Layer 11 of a small transformer language model trained on English Wikipedia (16 layers, counted from 0, width 128).
A neuron's activation on a vector x is GELU(weights . x), where the dot is the dot product.

Input weights of the MLP neurons that the questions are about. A number n stands for n times 0.00082.
n0: 150 43 -20 -50 24 49 19 110 -24 89 -32 -89 235 -127 -180 -299 4 118 -345 -102 -199 -82 -7 -15 -105 68 -8 -73 102 -46 -231 101 88 16 28 16 -184 -156 19 -176 4 -82 -63 -81 155 -196 186 204 97 -194 -65 -27 172 -31 79 -8 -17 -152 -31 240 12 43 -146 114 205 -210 209 -71 196 46 -101 -72 80 107 32 146 -72 -166 -51 -118 33 -58 -209 119 -58 46 147 -102 -31 -297 -85 23 -97 145 -98 258 -89 61 73 183 44 -12 -4 -20 -78 -8 113 11 311 84 45 -4 114 -150 -278 84 218 11 -185 39 -144 -90 114 51 167 104 134 51
n11: -67 -26 -82 25 216 -153 -203 -77 57 -42 39 109 86 -4 0 17 -4 60 -8 -115 170 52 235 -350 80 -250 142 -46 -86 89 62 4 -283 26 87 9 -18 -62 25 -230 -43 128 268 -139 -48 137 -4 29 386 -30 -83 -8 218 64 0 51 -179 -104 13 -182 241 194 125 17 -104 241 24 31 -94 0 -99 245 272 116 178 194 26 60 -181 -199 -48 157 345 -54 -67 -237 -194 -128 42 -26 -253 -78 57 29 -30 46 4 117 76 -146 -44 -35 104 -141 72 -79 181 -159 79 -238 4 0 -169 -17 73 -311 213 -83 215 118 -51 -269 -20 -107 71 175 -4 -85
n62: -307 -145 -143 37 0 -44 123 -209 -107 -70 72 -26 -151 -204 17 12 33 217 -47 50 -17 240 157 -135 -4 -34 -57 176 0 99 34 -169 -202 -47 -64 106 113 56 29 -16 -46 108 -134 99 -118 88 141 157 -62 124 12 45 271 58 4 -138 33 -165 145 -70 4 197 -265 73 4 -49 -56 -214 91 4 -146 134 37 70 -211 -247 114 -11 -181 -36 176 235 93 65 49 170 116 157 78 -77 -58 -321 -125 -16 -258 -20 -235 182 -103 -162 202 207 312 108 -253 -33 135 20 352 15 -16 169 63 147 0 -132 46 147 -54 -66 -62 4 -43 129 162 -47 223 -12
n71: -131 91 33 -205 -21 12 -82 -121 -62 -172 -123 68 -36 -25 21 -76 -4 262 -134 -116 45 -123 263 249 -4 90 -57 168 -104 98 -129 78 -267 -17 42 131 30 -97 313 61 178 29 54 443 -135 100 -125 -28 4 -37 60 -33 -25 95 -169 83 0 101 173 -33 -217 209 285 -206 -306 -16 32 37 -133 -131 -12 -15 8 133 -59 -54 156 117 -46 93 -101 25 -4 -45 -232 162 24 112 183 -4 -209 84 154 -49 -62 153 -72 -133 90 -113 -85 46 -238 -37 35 81 187 12 -21 69 -20 172 -129 -129 -4 -47 -95 332 -192 103 70 -133 70 -336 -198 38 -138 -157
n110: 231 78 59 -3 -40 -212 -36 -230 40 3 83 -119 -97 14 -82 79 87 170 -77 -58 3 97 90 47 -55 -3 70 35 -26 123 -54 159 186 -60 -77 -243 -106 76 16 -48 98 33 46 -81 99 151 -143 -35 88 139 241 -115 56 -172 -117 -131 -83 18 45 184 -64 -109 106 57 -13 76 -72 -3 -59 265 -121 154 -80 21 -179 49 33 -14 -66 -95 46 126 178 96 -141 62 -32 35 -45 -20 -116 -9 -34 -13 33 6 39 -188 -42 108 -101 0 -99 -33 69 61 194 32 -213 -106 -66 -139 71 -125 -176 288 -120 -33 145 -23 -142 -82 101 -20 -13 -57 32 42
n154: -96 -40 347 -236 -4 -64 52 -76 47 -249 -229 -273 13 31 -18 98 -161 9 130 -131 -18 -120 -17 63 48 -127 -190 4 414 -9 251 -18 -152 -117 -68 90 -5 30 -307 -147 141 71 54 -9 -72 -40 17 -184 303 219 -86 100 -9 -40 -21 -9 -174 -16 -22 180 82 67 -143 -168 4 -77 -105 80 -102 39 110 204 22 -100 45 436 126 27 -76 112 66 44 228 -104 -78 -113 -9 94 -17 131 131 145 -178 -289 -57 -171 -266 52 166 301 -235 -40 -86 35 -28 229 68 -216 301 -29 158 -26 117 93 -215 27 119 49 -22 74 320 -93 33 97 9 131 -82 -189
n210: -15 171 12 -111 -157 -222 0 105 51 -19 20 -109 -4 -129 -198 4 -123 229 144 14 -93 -75 165 -70 -8 175 64 -145 66 119 -145 100 65 -16 -175 162 -154 87 19 -174 12 46 43 -96 20 -191 249 -82 77 158 -75 -53 -58 43 154 54 24 14 116 204 163 157 110 87 -200 -132 -19 102 8 -211 18 -93 -4 204 39 239 103 -7 55 -109 -219 65 41 -140 -103 85 127 267 187 -79 35 206 -76 -114 0 -34 -194 15 -237 19 -29 102 0 109 -12 -49 -70 -148 -56 -155 -348 27 -197 125 -332 -123 -35 -173 82 -96 -181 117 33 -109 -121 -36 -64 104
n258: 94 -119 -36 59 -92 -119 55 0 -81 71 -243 -76 -136 59 28 27 294 -24 45 155 -162 -24 196 76 20 -196 -8 -184 -60 55 267 -162 -15 -207 -195 -24 -162 0 39 -50 -48 -28 237 -67 -28 76 73 23 -71 16 197 55 44 95 46 -112 -14 -272 40 197 82 128 108 -31 135 -151 -8 -54 -334 137 -231 132 74 67 182 316 -186 18 -84 -39 172 55 -208 51 -39 -271 -104 8 250 -118 20 -214 -99 190 83 -89 -47 93 -39 85 -167 189 131 179 50 -47 150 163 -70 -22 -111 -47 -60 112 -111 240 -51 48 72 -118 122 -251 -45 -64 -93 -8 229 -20
n275: 142 30 -222 94 -184 232 113 -69 24 -139 70 0 -123 0 -46 -203 -124 -30 -11 -25 4 -40 -112 253 120 227 26 -19 34 -79 216 -26 -14 -233 43 -54 159 -41 87 -141 87 72 -23 244 -112 -145 -151 -206 -19 246 -129 22 129 -72 -48 -286 -253 62 136 -83 39 268 -204 -67 -125 -111 73 186 122 15 7 -7 -190 111 -15 107 -8 -23 -4 -30 154 207 137 97 -194 7 140 -26 41 43 64 -117 59 216 125 11 -94 -130 86 89 128 -270 -63 145 36 -33 -27 -171 -193 -7 194 38 22 77 3 31 38 78 -84 75 -90 -110 -29 167 -200 -8 -211 -102
n292: -241 88 -206 -8 53 43 -24 16 -174 44 -37 252 -61 -81 64 222 -24 -165 -126 19 16 32 -87 4 354 124 110 190 44 71 17 -80 -60 33 16 -33 -25 -8 84 110 -92 -36 -105 -36 106 113 51 101 -164 -60 140 -43 -117 20 -23 -262 32 337 140 -100 169 36 114 129 62 -47 -180 -58 -20 -20 -52 211 55 64 114 -28 -82 149 -101 -78 -106 107 -59 31 138 0 -392 4 -20 -288 28 -15 -170 -55 0 -187 143 -27 -107 242 112 29 -129 8 13 -31 221 87 -29 -78 -93 20 -186 109 -333 -70 180 -34 -36 -75 4 -149 343 -24 152 300 20 -160
n304: -40 99 -174 -93 -232 16 73 240 29 305 151 -78 -110 -169 -396 -143 -223 33 226 -11 -82 -47 109 -12 94 21 -213 162 -178 -12 68 241 35 -63 -25 126 60 -80 -114 -241 111 -25 158 -69 363 140 -8 -16 245 -16 156 -145 -49 12 48 -173 -155 141 29 53 -84 -207 -75 -36 -92 -80 122 -216 -148 -69 -76 129 -16 54 -104 104 126 -25 -120 280 81 -208 -40 56 -214 97 71 -64 121 160 49 -79 123 12 -333 -56 0 -152 215 72 50 108 -20 -140 130 -24 93 16 98 -76 75 -268 -70 25 81 152 -225 50 37 -167 131 124 12 45 -4 114 -181 -16
n319: 37 142 -53 -7 -294 29 274 -117 3 -37 27 173 -107 -88 -64 -76 -7 37 121 205 22 7 32 128 340 -12 -110 88 -233 15 4 234 49 46 -386 -114 -70 44 30 164 15 -49 -11 30 133 0 -120 -282 26 71 -4 62 -30 201 25 116 16 -20 0 148 142 -53 -75 66 149 -55 -18 -71 336 -229 -104 -45 -154 4 72 -181 217 76 26 -152 32 -63 -94 -84 -70 -139 -220 -112 15 153 -26 112 15 -15 -157 196 -34 18 7 58 3 -15 -80 -82 -98 -121 -40 103 -212 -153 90 22 102 19 -44 146 194 21 124 37 -204 41 105 30 -200 115 91 149
n331: -119 106 41 15 300 18 4 -92 26 127 75 -160 -60 -122 96 -25 -76 18 101 41 -26 67 115 112 127 -140 -83 11 -15 -4 68 -51 24 4 0 11 -4 136 -4 22 99 -77 -263 80 -115 136 93 -46 37 117 111 -134 -7 -176 43 7 39 -56 -153 -131 53 -130 85 -218 53 39 67 -40 -154 -94 102 58 11 155 56 100 -187 -204 74 -346 -48 -18 -25 90 97 0 131 -100 -152 207 222 262 0 111 -121 7 -154 -150 -210 186 113 -48 -36 225 -66 129 7 -14 -285 194 74 142 -21 85 -69 -72 18 7 129 -225 164 103 141 -235 -236 -154 68 0
n397: 100 -4 347 -151 185 45 132 -208 -125 -31 374 25 4 -51 -43 -352 -85 -161 11 -91 -273 -38 26 67 -43 -16 -115 127 201 -112 -85 194 -47 -52 20 -76 -69 156 120 -161 184 -199 -150 -77 75 -20 8 -125 -78 171 148 -131 121 -58 151 165 14 4 350 -47 229 205 -59 187 106 -88 -134 131 55 -127 -14 195 -65 -33 60 43 -52 -28 43 -118 -125 -132 27 0 -96 -121 -140 -136 -50 -148 -85 94 145 0 102 -110 -50 72 -58 69 120 99 38 16 66 172 -130 -184 65 120 -53 -23 111 -71 88 52 58 -102 228 -120 -202 -192 37 94 -137 100 172 -55
n448: -46 4 -189 -59 17 25 168 64 -83 51 17 0 -73 -97 -98 -29 76 -85 -226 -131 403 435 177 -69 -190 -66 46 -75 73 59 -18 -110 -44 -121 117 355 -44 -95 -84 67 21 -136 -125 -80 -39 -145 83 58 -4 -216 -112 -42 149 -174 25 154 30 -58 -305 76 -319 150 -95 -21 202 -37 -4 -12 208 -71 -138 90 204 68 138 -146 -39 71 150 -132 152 76 99 58 -21 -39 58 185 -284 -205 -109 271 -22 -4 149 -103 -93 100 118 -79 -214 56 -79 162 -63 -83 161 -75 119 182 152 -25 -92 -133 123 -118 -131 -44 4 29 -165 -64 240 -64 161 -318 -8 -272
n450: -4 368 65 -24 188 329 -76 130 4 84 -82 213 -220 -28 -81 219 -116 32 142 154 0 -127 69 146 -16 -158 -91 267 134 -44 -121 -141 -121 54 207 41 93 -63 148 -75 364 186 110 124 -66 61 -24 59 -141 -177 86 -71 4 -153 -27 118 -219 -84 101 100 -195 155 12 -35 -51 -12 -19 66 -44 -24 -78 183 -79 -27 144 -61 223 -186 102 39 106 -156 -118 63 8 7 -309 137 107 -66 96 47 -167 79 40 -51 -155 83 -212 118 -91 -53 51 -223 -145 -63 7 162 -109 120 74 -132 103 -114 47 216 -209 49 -24 -236 -160 -73 -114 -85 193 62 107 -93
n485: -30 -99 39 216 65 -58 246 -125 65 30 39 164 -65 -64 -86 -179 -8 103 -61 -36 -171 -109 65 188 110 181 -323 110 -9 110 58 -89 -132 52 114 -284 -72 -108 264 -109 -94 -64 -26 -68 100 90 -46 70 -217 -102 -212 46 47 308 -33 -69 56 -74 439 162 79 17 -17 359 -96 109 -176 0 -47 -42 -159 166 475 -101 -113 -216 -48 166 329 158 173 -55 -150 134 -46 -94 -70 145 -4 -149 -59 21 35 -59 -240 -33 -47 -21 89 154 -172 -183 96 -241 -5 0 73 -151 31 44 -29 144 40 60 -39 -57 128 -52 -147 191 68 -146 117 -86 150 -176 84 90
n486: 53 154 -128 26 -165 -100 53 168 -15 159 -51 -82 13 26 0 68 274 3 -146 -59 -97 32 111 45 -43 -17 42 7 104 13 131 -100 90 -68 -92 -85 -7 172 146 -173 37 150 169 -89 -220 -47 68 -213 -10 -40 -84 302 157 -80 -45 -97 -134 69 73 -23 -103 -54 -138 -127 -104 -124 0 3 -97 20 -179 201 -134 -25 126 -10 27 65 -74 -156 25 43 153 -13 -66 0 129 -26 -89 -48 93 -90 -31 186 60 162 -46 -156 59 -16 -234 -24 7 23 77 -98 -9 -59 124 -43 -52 -50 -290 -61 -15 -178 -43 264 -81 142 50 137 72 -20 16 -86 -10 -63
n505: -202 123 -14 -185 -198 203 -36 28 -173 -225 32 116 -139 -195 -23 18 117 -32 -151 -68 -100 255 99 -169 -104 150 -18 238 64 -99 141 -176 110 -107 93 -65 147 -102 -140 -45 118 -105 -41 5 -152 110 97 -132 -213 59 -18 103 5 -14 309 37 195 -123 -100 -208 -262 -152 -409 31 49 27 43 218 228 275 -362 -25 45 -30 -194 129 251 -48 -166 -93 120 -68 -177 85 112 -157 -97 159 -166 37 -36 40 -94 -254 59 22 -145 -44 198 -115 81 83 208 -96 268 218 201 116 184 63 -22 284 103 -46 33 112 -9 254 -82 95 14 -233 17 105 235 14 -111 282

Each question shows a token from some text and the vector x that enters the MLP there. A number n stands for n times 0.015.

"2": 38 -63 -26 34 -54 67 -56 44 -79 26 60 -69 10 80 143 -133 -64 -50 -49 157 34 -159 -127 -206 50 46 129 124 117 -40 -37 -16 142 -49 77 89 88 24 -110 -18 -41 5 -11 17 -84 12 -25 19 -95 47 26 51 -116 -3 -25 34 296 -104 36 -54 4 52 -49 -182 -19 56 78 -337 146 130 -15 -94 24 0 55 32 88 -92 -29 309 -66 -89 69 97 47 151 -63 32 -78 -79 2 62 -11 -30 -49 -128 19 60 9 -115 78 28 33 67 -55 -78 -165 -149 -38 -169 64 129 22 -8 222 -5 50 130 17 34 -176 -151 -181 -38 -42 36 58 42
Which two neurons fire most, strongest first? n505, n62

" |  |": -24 -57 -169 -16 -42 8 73 -118 178 -23 54 -123 11 343 76 142 68 -40 -15 6 -15 -152 52 -135 16 164 92 -36 3 -65 20 43 170 -76 129 -85 62 45 7 10 65 41 -60 -47 -8 109 38 76 -150 60 23 23 -115 20 8 -66 97 159 -75 -25 -80 51 -44 -77 -38 35 139 -249 58 208 -6 69 -10 -114 -32 90 -73 -55 -65 23 -105 -29 26 -1 128 -10 -109 1 -95 74 79 17 1 -96 -38 -124 218 83 -177 15 16 -65 112 104 -47 79 -196 107 24 -138 -15 -79 -13 19 90 100 -29 115 -90 11 -169 64 4 -41 43 -58 -163 -51
Which three neurons fire most, strongest first? n292, n110, n505

"er": -44 25 24 -122 15 -68 36 28 127 41 -75 -95 120 196 37 124 16 35 12 148 -71 -131 -53 -65 84 59 32 46 74 50 4 -140 191 1 79 -147 24 56 -71 118 1 -6 29 -18 -4 -54 -1 34 -87 -55 9 39 -80 135 -61 -122 179 29 125 -45 -73 -121 4 -127 -82 -105 -96 -128 -78 -5 77 -51 151 10 14 -52 -59 -94 15 190 -73 -118 40 171 -124 10 -38 170 -248 28 23 79 56 50 89 -62 96 12 7 64 -66 -69 10 68 2 61 -49 -183 39 -134 34 -72 114 134 191 47 285 107 6 -84 -182 -32 -191 45 -205 -4 -113 -41
The neuron with the highest activation: n485

" English": -90 -51 -20 33 -26 63 69 53 178 11 -209 -139 148 252 103 130 39 54 -123 169 32 -253 34 -77 -61 54 -59 89 -78 -14 -32 -72 149 -62 201 112 -25 -12 69 -12 80 54 -62 -45 13 101 3 -37 0 -87 79 -92 -13 -114 -10 82 117 106 45 -21 -34 85 -38 -124 -86 12 103 -215 -82 21 101 -188 -1 30 63 28 -99 -97 -171 170 -173 -34 63 -173 57 141 -98 66 -36 -65 51 15 99 -37 -10 -109 156 145 -57 -112 -113 28 54 63 -85 -24 -53 -56 10 -81 -22 -16 54 98 186 64 -36 47 41 -54 -58 70 -42 -2 -145 157 -111 -84
Which two neurons fire most, strongest first? n71, n450

",": 0 -28 -127 -62 -5 37 30 123 -68 84 -39 -145 31 323 48 88 -66 -4 -5 119 35 -149 -16 -141 35 79 82 -2 72 -33 20 34 236 -32 -7 68 -5 90 -118 110 24 28 7 -38 44 -41 -54 -46 -101 -65 -34 116 -73 103 60 -78 66 -84 105 -56 -49 -73 -5 -134 1 -163 109 -263 -32 55 -36 -3 -22 -143 -16 112 -71 -136 -48 170 -78 -141 -18 -14 -85 44 -50 -14 -113 -25 -124 27 85 47 114 24 31 -26 17 7 52 -78 -30 130 7 111 -73 -49 -32 -185 -45 142 78 28 212 -75 176 125 11 126 -89 53 -111 32 -239 51 -56 120
Which three neurons fire most, strongest first? n486, n275, n319

"d": 24 -26 -40 -139 128 99 -35 34 324 39 -119 -14 14 180 -22 52 -131 -20 -165 7 -51 -142 -101 -140 17 114 -45 -18 6 -122 38 -18 142 -2 6 -37 -121 -26 -78 43 40 9 12 38 95 89 -19 115 -51 -34 -11 -3 -110 119 9 8 178 50 -20 33 -10 47 -171 -114 -30 36 57 -316 109 9 92 -206 135 54 -18 148 -68 -12 132 55 36 67 -59 -148 -121 -25 -49 93 -116 -111 60 90 135 35 -14 19 190 86 -96 -198 71 -3 15 50 -122 68 -38 -27 -74 106 31 47 177 -75 88 -86 62 -146 9 30 -152 33 -1 -16 56 -74 33 -11
Which neuron fires most, and how strongly? n0, at about 2.1

" sec": -105 -234 -95 117 20 2 102 30 121 72 33 -218 122 116 85 124 62 144 -63 83 -18 -90 -28 74 -135 134 -7 0 -22 -91 86 -82 2 -79 -21 -83 13 38 -108 185 180 -6 -9 -114 26 59 -33 63 100 65 -109 -6 -32 72 71 -15 138 238 -157 92 45 -113 -114 -85 30 126 27 -173 21 -96 -75 -237 40 -82 -95 -33 -48 -120 -84 -41 96 65 -75 -76 -81 68 -73 -58 -152 -32 24 -59 -12 44 -15 32 130 187 -87 -68 -81 -37 204 68 -117 18 -12 -54 103 -94 -74 98 -49 -29 79 -94 29 74 72 67 108 -71 -5 55 -56 98 4 -40
The neuron with the highest activation: n62

"6": 95 31 -114 57 -43 37 32 -20 35 -72 58 -159 -34 60 -26 14 91 60 -43 166 33 -112 -145 -233 -29 5 109 70 123 40 92 -30 94 -79 -33 -23 79 108 39 55 146 -32 50 110 -47 43 -57 84 63 13 50 11 -33 95 -11 10 152 -52 16 -32 16 -100 -49 -88 -22 -105 -1 -429 15 30 -36 -185 -120 -30 55 36 -61 -42 -62 278 -17 -14 85 -29 -60 92 127 115 -269 -165 -7 19 -20 -25 -90 40 206 -11 -156 -50 61 -2 75 98 39 -76 -113 -100 -35 -76 -22 206 36 -98 158 -23 28 36 23 131 -40 13 -20 69 -60 -52 -15 -13
Which neuron fires most, and how strongly? n62, at about 1.6

" is": -50 -5 -50 -1 22 67 -54 -10 243 36 31 -144 61 371 102 106 48 -105 -122 -2 -95 -273 -100 79 -45 26 -23 9 50 -106 -66 -107 214 -209 22 36 -34 69 13 81 89 39 45 -43 41 58 -21 86 12 12 -108 25 67 48 23 -38 117 81 -63 -11 -31 40 -141 223 29 111 -10 -247 62 -7 -38 -9 -69 -51 -141 12 -69 36 63 102 24 -73 -27 -77 -230 16 -71 48 -26 -78 28 43 31 -8 21 -58 237 12 -124 -63 -132 -63 -103 -18 -31 -42 16 91 -2 -97 55 137 -74 147 229 28 53 4 -7 27 -38 110 -113 -38 43 66 24 29
Which two neurons fire most, strongest first? n485, n486

"us": -74 -147 -115 42 -39 -19 59 -23 150 46 -11 -25 77 313 -99 237 116 -166 -116 57 58 -145 0 -150 -15 31 -56 -35 -10 -46 -46 -207 123 8 93 39 3 208 -71 108 38 -46 -61 -36 -118 -49 29 226 -76 -39 27 -48 -11 170 28 26 117 239 -4 -34 -142 -80 -60 14 -41 -20 55 -99 54 87 148 -64 37 95 -15 -83 -3 52 -2 165 -37 -32 126 -148 -21 45 -16 2 -38 51 -135 106 73 -14 26 -68 182 74 34 -54 -190 44 92 -30 -66 -145 -44 3 117 -135 26 39 1 109 107 13 -79 -5 -11 -91 -96 -15 -9 34 -219 61 -132 30
The neuron with the highest activation: n448

"|  |": -59 8 -61 1 -30 12 74 63 196 -12 -16 5 12 288 121 55 49 39 -122 -23 -24 -184 -104 51 18 107 -18 29 0 -62 -52 16 31 -38 -44 93 72 129 11 -33 22 1 94 -32 -85 -42 -9 54 -50 26 9 40 -147 39 -18 -101 137 191 5 106 -57 152 11 -55 -39 72 184 -363 13 13 -49 -21 20 -210 -28 121 10 -131 -86 156 -101 -117 -39 -40 146 -102 -15 45 -174 47 105 -50 18 -62 99 -92 105 154 36 -144 -12 -44 33 74 -134 74 -103 25 -38 -170 -73 54 -81 1 74 27 89 7 74 -31 -98 -79 -78 9 -53 49 -60 11
The neuron with the highest activation: n292

"-t": -30 -10 -124 -16 -41 -73 16 74 -84 88 67 -154 -10 174 85 36 -76 -31 -92 -4 32 -180 -160 -233 64 -28 39 -27 80 -49 61 -11 52 -45 85 -21 4 103 -119 151 78 75 27 1 27 -78 32 105 -96 -9 120 73 -161 102 84 -22 50 36 152 -12 -75 -100 -45 -115 -72 -115 27 -322 -72 39 69 -28 91 -134 -16 145 69 -153 32 146 97 -94 133 -129 -113 54 -55 88 -75 -47 46 -12 130 66 27 -7 51 -21 -18 43 -37 -59 11 25 -25 93 -87 -76 -18 -202 -25 143 133 34 181 -102 188 93 21 84 -6 17 -58 36 -197 69 -69 -30
Which three neurons fire most, strongest first? n154, n304, n486

"The": -49 -6 -70 2 -50 6 -39 39 230 31 -64 -120 108 261 104 7 81 -21 -126 159 55 -49 -144 32 -14 -41 -36 73 -24 -48 -126 112 21 -60 -35 62 -15 86 -36 -24 61 -28 -50 21 0 2 -10 -41 94 29 -7 -10 -123 -15 13 -148 164 175 -18 63 -85 38 -24 -39 -104 15 162 -442 40 -48 -52 -38 63 -145 9 -44 -14 -42 -4 87 -56 -163 25 -143 -30 35 -8 -27 -47 14 53 39 -23 -39 24 -139 223 141 43 -7 47 86 237 41 -97 64 -70 3 -6 -110 -65 67 -2 53 71 61 91 119 -25 67 -77 9 -107 8 1 84 9 -46
Which two neurons fire most, strongest first? n304, n319

" a": -2 -54 -96 -122 -9 84 -10 24 36 -40 -14 -39 8 106 92 -6 -37 -17 -51 -53 57 -174 -32 -116 60 37 36 64 -18 -47 -11 76 128 -77 -7 109 7 76 13 118 1 31 28 -23 -90 71 -8 57 44 89 21 15 -46 63 -17 -116 130 -65 -17 -6 4 -53 7 -142 -36 33 90 -428 59 10 99 -192 77 -150 5 88 33 -225 128 99 -125 -76 10 -90 -96 117 -92 143 -58 -23 95 70 108 33 8 -23 140 3 86 80 30 -8 -32 103 -93 65 -59 -15 -90 -243 -55 224 -105 -18 196 98 139 -51 10 145 -111 26 -174 -88 -64 71 -81 -42
The neuron with the highest activation: n71

"is": -2 -107 37 204 -12 -4 -128 139 270 -116 24 -141 49 215 -50 52 57 33 -82 -84 -73 -124 -151 -92 37 123 -47 -71 90 -12 -72 -70 152 -42 -19 47 -46 99 -176 17 4 27 -89 -55 -16 -72 27 46 -39 25 85 -51 -104 101 -120 5 297 21 -41 19 0 -125 -5 -82 80 19 11 -185 16 -24 12 -161 56 0 -3 42 -73 -15 46 97 44 -74 125 0 -31 143 -61 231 -79 -133 46 -22 140 -29 84 121 225 7 149 -180 0 -11 103 30 -80 26 -14 -110 48 -165 -23 15 -183 13 143 -97 69 171 -35 -130 -53 27 19 -62 -108 -32 119 19
Which neuron fires most, and how strongly? n210, at about 0.2

".": -29 -94 -73 -48 -76 37 89 115 185 44 18 -250 108 283 35 155 93 -42 -98 184 -36 4 107 85 22 -18 -134 22 139 -50 32 75 146 58 -1 -15 -123 115 -90 -140 12 15 35 29 -80 29 -82 1 -33 42 -107 -11 -52 -17 114 -6 241 154 -57 -38 -19 -2 -17 62 -99 -18 181 -290 114 33 -36 -54 39 -40 -140 -63 -122 -74 78 77 -14 -82 -30 -247 155 66 -52 65 -120 -72 43 -17 -81 12 7 -90 214 54 41 -44 -30 67 20 8 40 33 -193 63 -15 -54 49 -112 -12 14 209 9 21 8 -59 51 -78 -85 -102 2 -91 -18 -87 33
Which neuron fires most, and how strongly? n486, at about 0.56

"/": 114 -37 35 15 -15 -11 55 -1 207 62 95 -145 -75 163 -8 54 -24 75 -88 146 24 -142 -12 -211 24 36 -24 -8 25 -95 74 -179 145 -51 23 20 -55 3 -39 73 16 89 64 -21 6 40 -49 211 -22 31 115 46 -94 1 10 -46 160 -38 161 46 -45 1 -163 -76 -142 -72 41 -158 49 -22 -104 -94 55 -71 75 31 -32 -83 51 125 -150 -176 -11 -94 31 145 -101 -2 -190 -120 -11 70 60 -31 35 -71 252 -13 5 61 50 -122 83 131 41 -3 -265 -90 -25 -36 -56 255 212 39 179 -30 59 29 -78 -95 -195 -3 84 -52 -181 77 100 9
Which neuron fires most, and how strongly? n397, at about 1.1

" served": -53 23 -37 53 -50 84 63 84 58 -57 -147 -131 -6 298 42 162 -19 46 -176 112 -9 -243 -30 100 -28 50 -93 38 36 -23 -99 -90 186 -95 25 -70 -73 83 -50 128 121 41 -54 18 25 -97 -25 59 0 2 -69 -12 52 40 76 -55 13 88 19 -53 -6 65 -132 7 -7 95 93 -191 21 73 113 -168 8 -70 -17 -34 -43 -54 -103 -32 -63 43 -97 -37 0 98 -80 -78 -74 -33 107 -24 58 64 -51 90 393 112 -4 8 -216 103 0 28 -114 160 -122 23 -89 -83 117 160 -8 55 125 -54 73 115 -1 -34 24 -140 -137 147 -17 36 -202 -118
The neuron with the highest activation: n275

"ically": -95 31 -56 46 13 4 25 66 241 -12 -84 -28 127 220 5 210 106 -203 -192 98 -9 -237 -29 124 -166 108 -48 28 -58 5 -62 83 49 -143 130 12 -86 156 89 -6 -11 16 -39 -13 -94 -42 -134 -3 64 6 -17 -15 -8 80 31 -30 60 70 28 -118 68 27 -43 19 55 33 56 -229 62 -28 49 -132 5 10 -45 36 -72 113 -3 9 -69 -168 -4 -5 -7 -116 -63 -150 -69 -23 6 18 31 4 -57 1 290 188 3 -174 -91 63 115 -8 -48 -26 92 30 8 -127 40 130 -61 -37 158 -32 124 74 71 -65 -57 116 -86 73 -97 125 -37 -141
Which neuron fires most, and how strongly? n11, at about 0.73

" L": -81 -69 28 -87 20 -71 -39 -62 126 41 -85 -75 -75 254 6 78 55 -63 -84 132 42 -182 -60 -192 66 11 -52 89 98 -42 17 -6 124 -30 -15 63 -93 21 67 3 -2 -19 27 -13 -108 20 -26 82 -95 60 75 56 -76 42 68 29 -125 65 5 -3 -49 91 -43 -156 16 78 118 -412 -31 28 65 -158 110 -76 -37 29 -70 -76 68 189 -98 -27 15 -69 -77 39 -64 25 7 65 76 21 139 -75 40 -40 183 143 68 -11 -6 110 108 35 -12 -113 -186 -100 10 -146 115 130 68 -20 -29 94 -27 117 -25 79 -82 -20 -83 -8 -174 -12 -111 172
The neuron with the highest activation: n154

"ow": 24 -5 -23 131 -73 -8 48 10 191 96 22 -75 -8 235 161 92 89 34 -49 225 -49 -214 -17 -49 -147 12 17 -58 188 28 121 -178 241 -85 -24 81 -19 -49 -21 129 -102 -36 103 -36 66 55 -16 53 77 48 -77 35 -74 -55 -107 -150 169 172 45 -34 22 61 -61 33 93 -74 -14 -158 -21 -16 -54 -170 31 -93 3 -68 -60 -146 21 99 -58 -100 89 -134 -102 -22 -31 -11 -282 38 -67 -74 -43 -34 12 106 238 38 -69 -207 -33 52 179 80 153 26 -123 -81 -36 -175 4 20 27 -38 7 -20 80 158 62 -21 -47 14 118 -54 29 -42 55 -46
Which neuron fires most, and how strongly? n486, at about 2

"3": 14 45 48 -28 47 -45 -36 85 -43 -4 56 -93 -40 42 89 -43 -127 50 56 166 -18 -100 -99 -147 16 52 116 84 147 -31 127 -1 106 -66 91 87 81 139 -89 110 -60 30 10 39 -28 15 -12 46 -9 4 34 -31 -203 -4 6 -54 253 -110 6 -53 -16 -42 -68 -67 36 -60 -14 -257 24 50 -45 -115 -31 101 96 68 -23 -194 -63 288 -101 -117 25 146 33 178 -17 177 -228 -51 17 -16 50 72 7 -126 43 -105 18 -125 -24 -28 38 148 47 134 -243 -212 -44 -160 29 29 127 25 120 -33 95 128 8 23 -63 -132 -178 7 -229 -15 41 -24
The neuron with the highest activation: n331

" |  |  |  |": -11 -110 -141 -54 8 152 45 -123 114 -90 73 -26 40 155 5 20 26 43 -124 -21 84 -61 -121 -56 -43 25 7 -33 24 -45 84 -17 50 -66 94 45 64 84 -33 30 111 69 25 -106 -40 48 5 173 -165 68 -26 -77 -76 67 85 -177 137 100 -55 47 54 126 11 -134 54 21 187 -311 36 108 -69 65 -46 -262 47 73 19 -261 -58 119 -74 -154 2 51 68 57 -54 12 -214 72 96 50 6 -72 15 -15 101 86 -63 -24 115 -16 39 74 -75 32 -120 118 -14 -159 -38 44 -9 -50 179 -2 77 36 -19 37 -91 39 30 57 -74 -56 -150 -10
The neuron with the highest activation: n505

"} |": 35 -147 -41 -63 -23 18 135 49 -4 -105 -11 -220 38 182 30 28 -24 -82 25 122 -10 -116 -55 -58 96 22 107 -35 49 -51 21 -12 135 -59 104 46 -5 142 -1 157 26 51 9 50 13 -74 -40 63 -87 63 1 10 -163 4 17 -164 230 -16 48 -86 -40 62 -7 -81 110 3 139 -225 -29 60 -5 -14 -71 -101 37 122 -17 -194 -50 50 -107 -127 71 -10 -62 66 -114 15 -202 -46 23 -78 109 34 67 -128 115 -23 -47 7 105 -130 34 81 14 112 77 -47 -172 -167 48 23 130 105 160 32 199 114 -11 154 -158 28 -136 6 -289 -21 -49 33
The neuron with the highest activation: n275

"ric": 127 11 -87 -23 -3 58 -189 -90 7 63 16 -108 80 63 87 -36 8 -6 -15 66 37 -212 -33 -176 -143 60 157 -79 38 -82 93 -198 77 34 15 89 -68 64 -32 -44 21 9 40 -44 -100 17 -63 31 -201 120 38 -57 20 99 4 -30 313 -26 87 30 26 -17 -88 -32 -1 -54 100 -161 78 41 -74 -22 100 -42 141 58 4 -256 -2 184 24 -65 -13 53 -151 99 85 98 -145 -143 0 -87 18 60 -29 -5 28 99 -117 94 0 -7 120 15 -86 -55 -135 -163 28 -142 -72 102 165 -124 75 107 187 28 41 84 -62 105 -208 -32 -46 17 70 -56
Which two neurons fire most, strongest first? n0, n62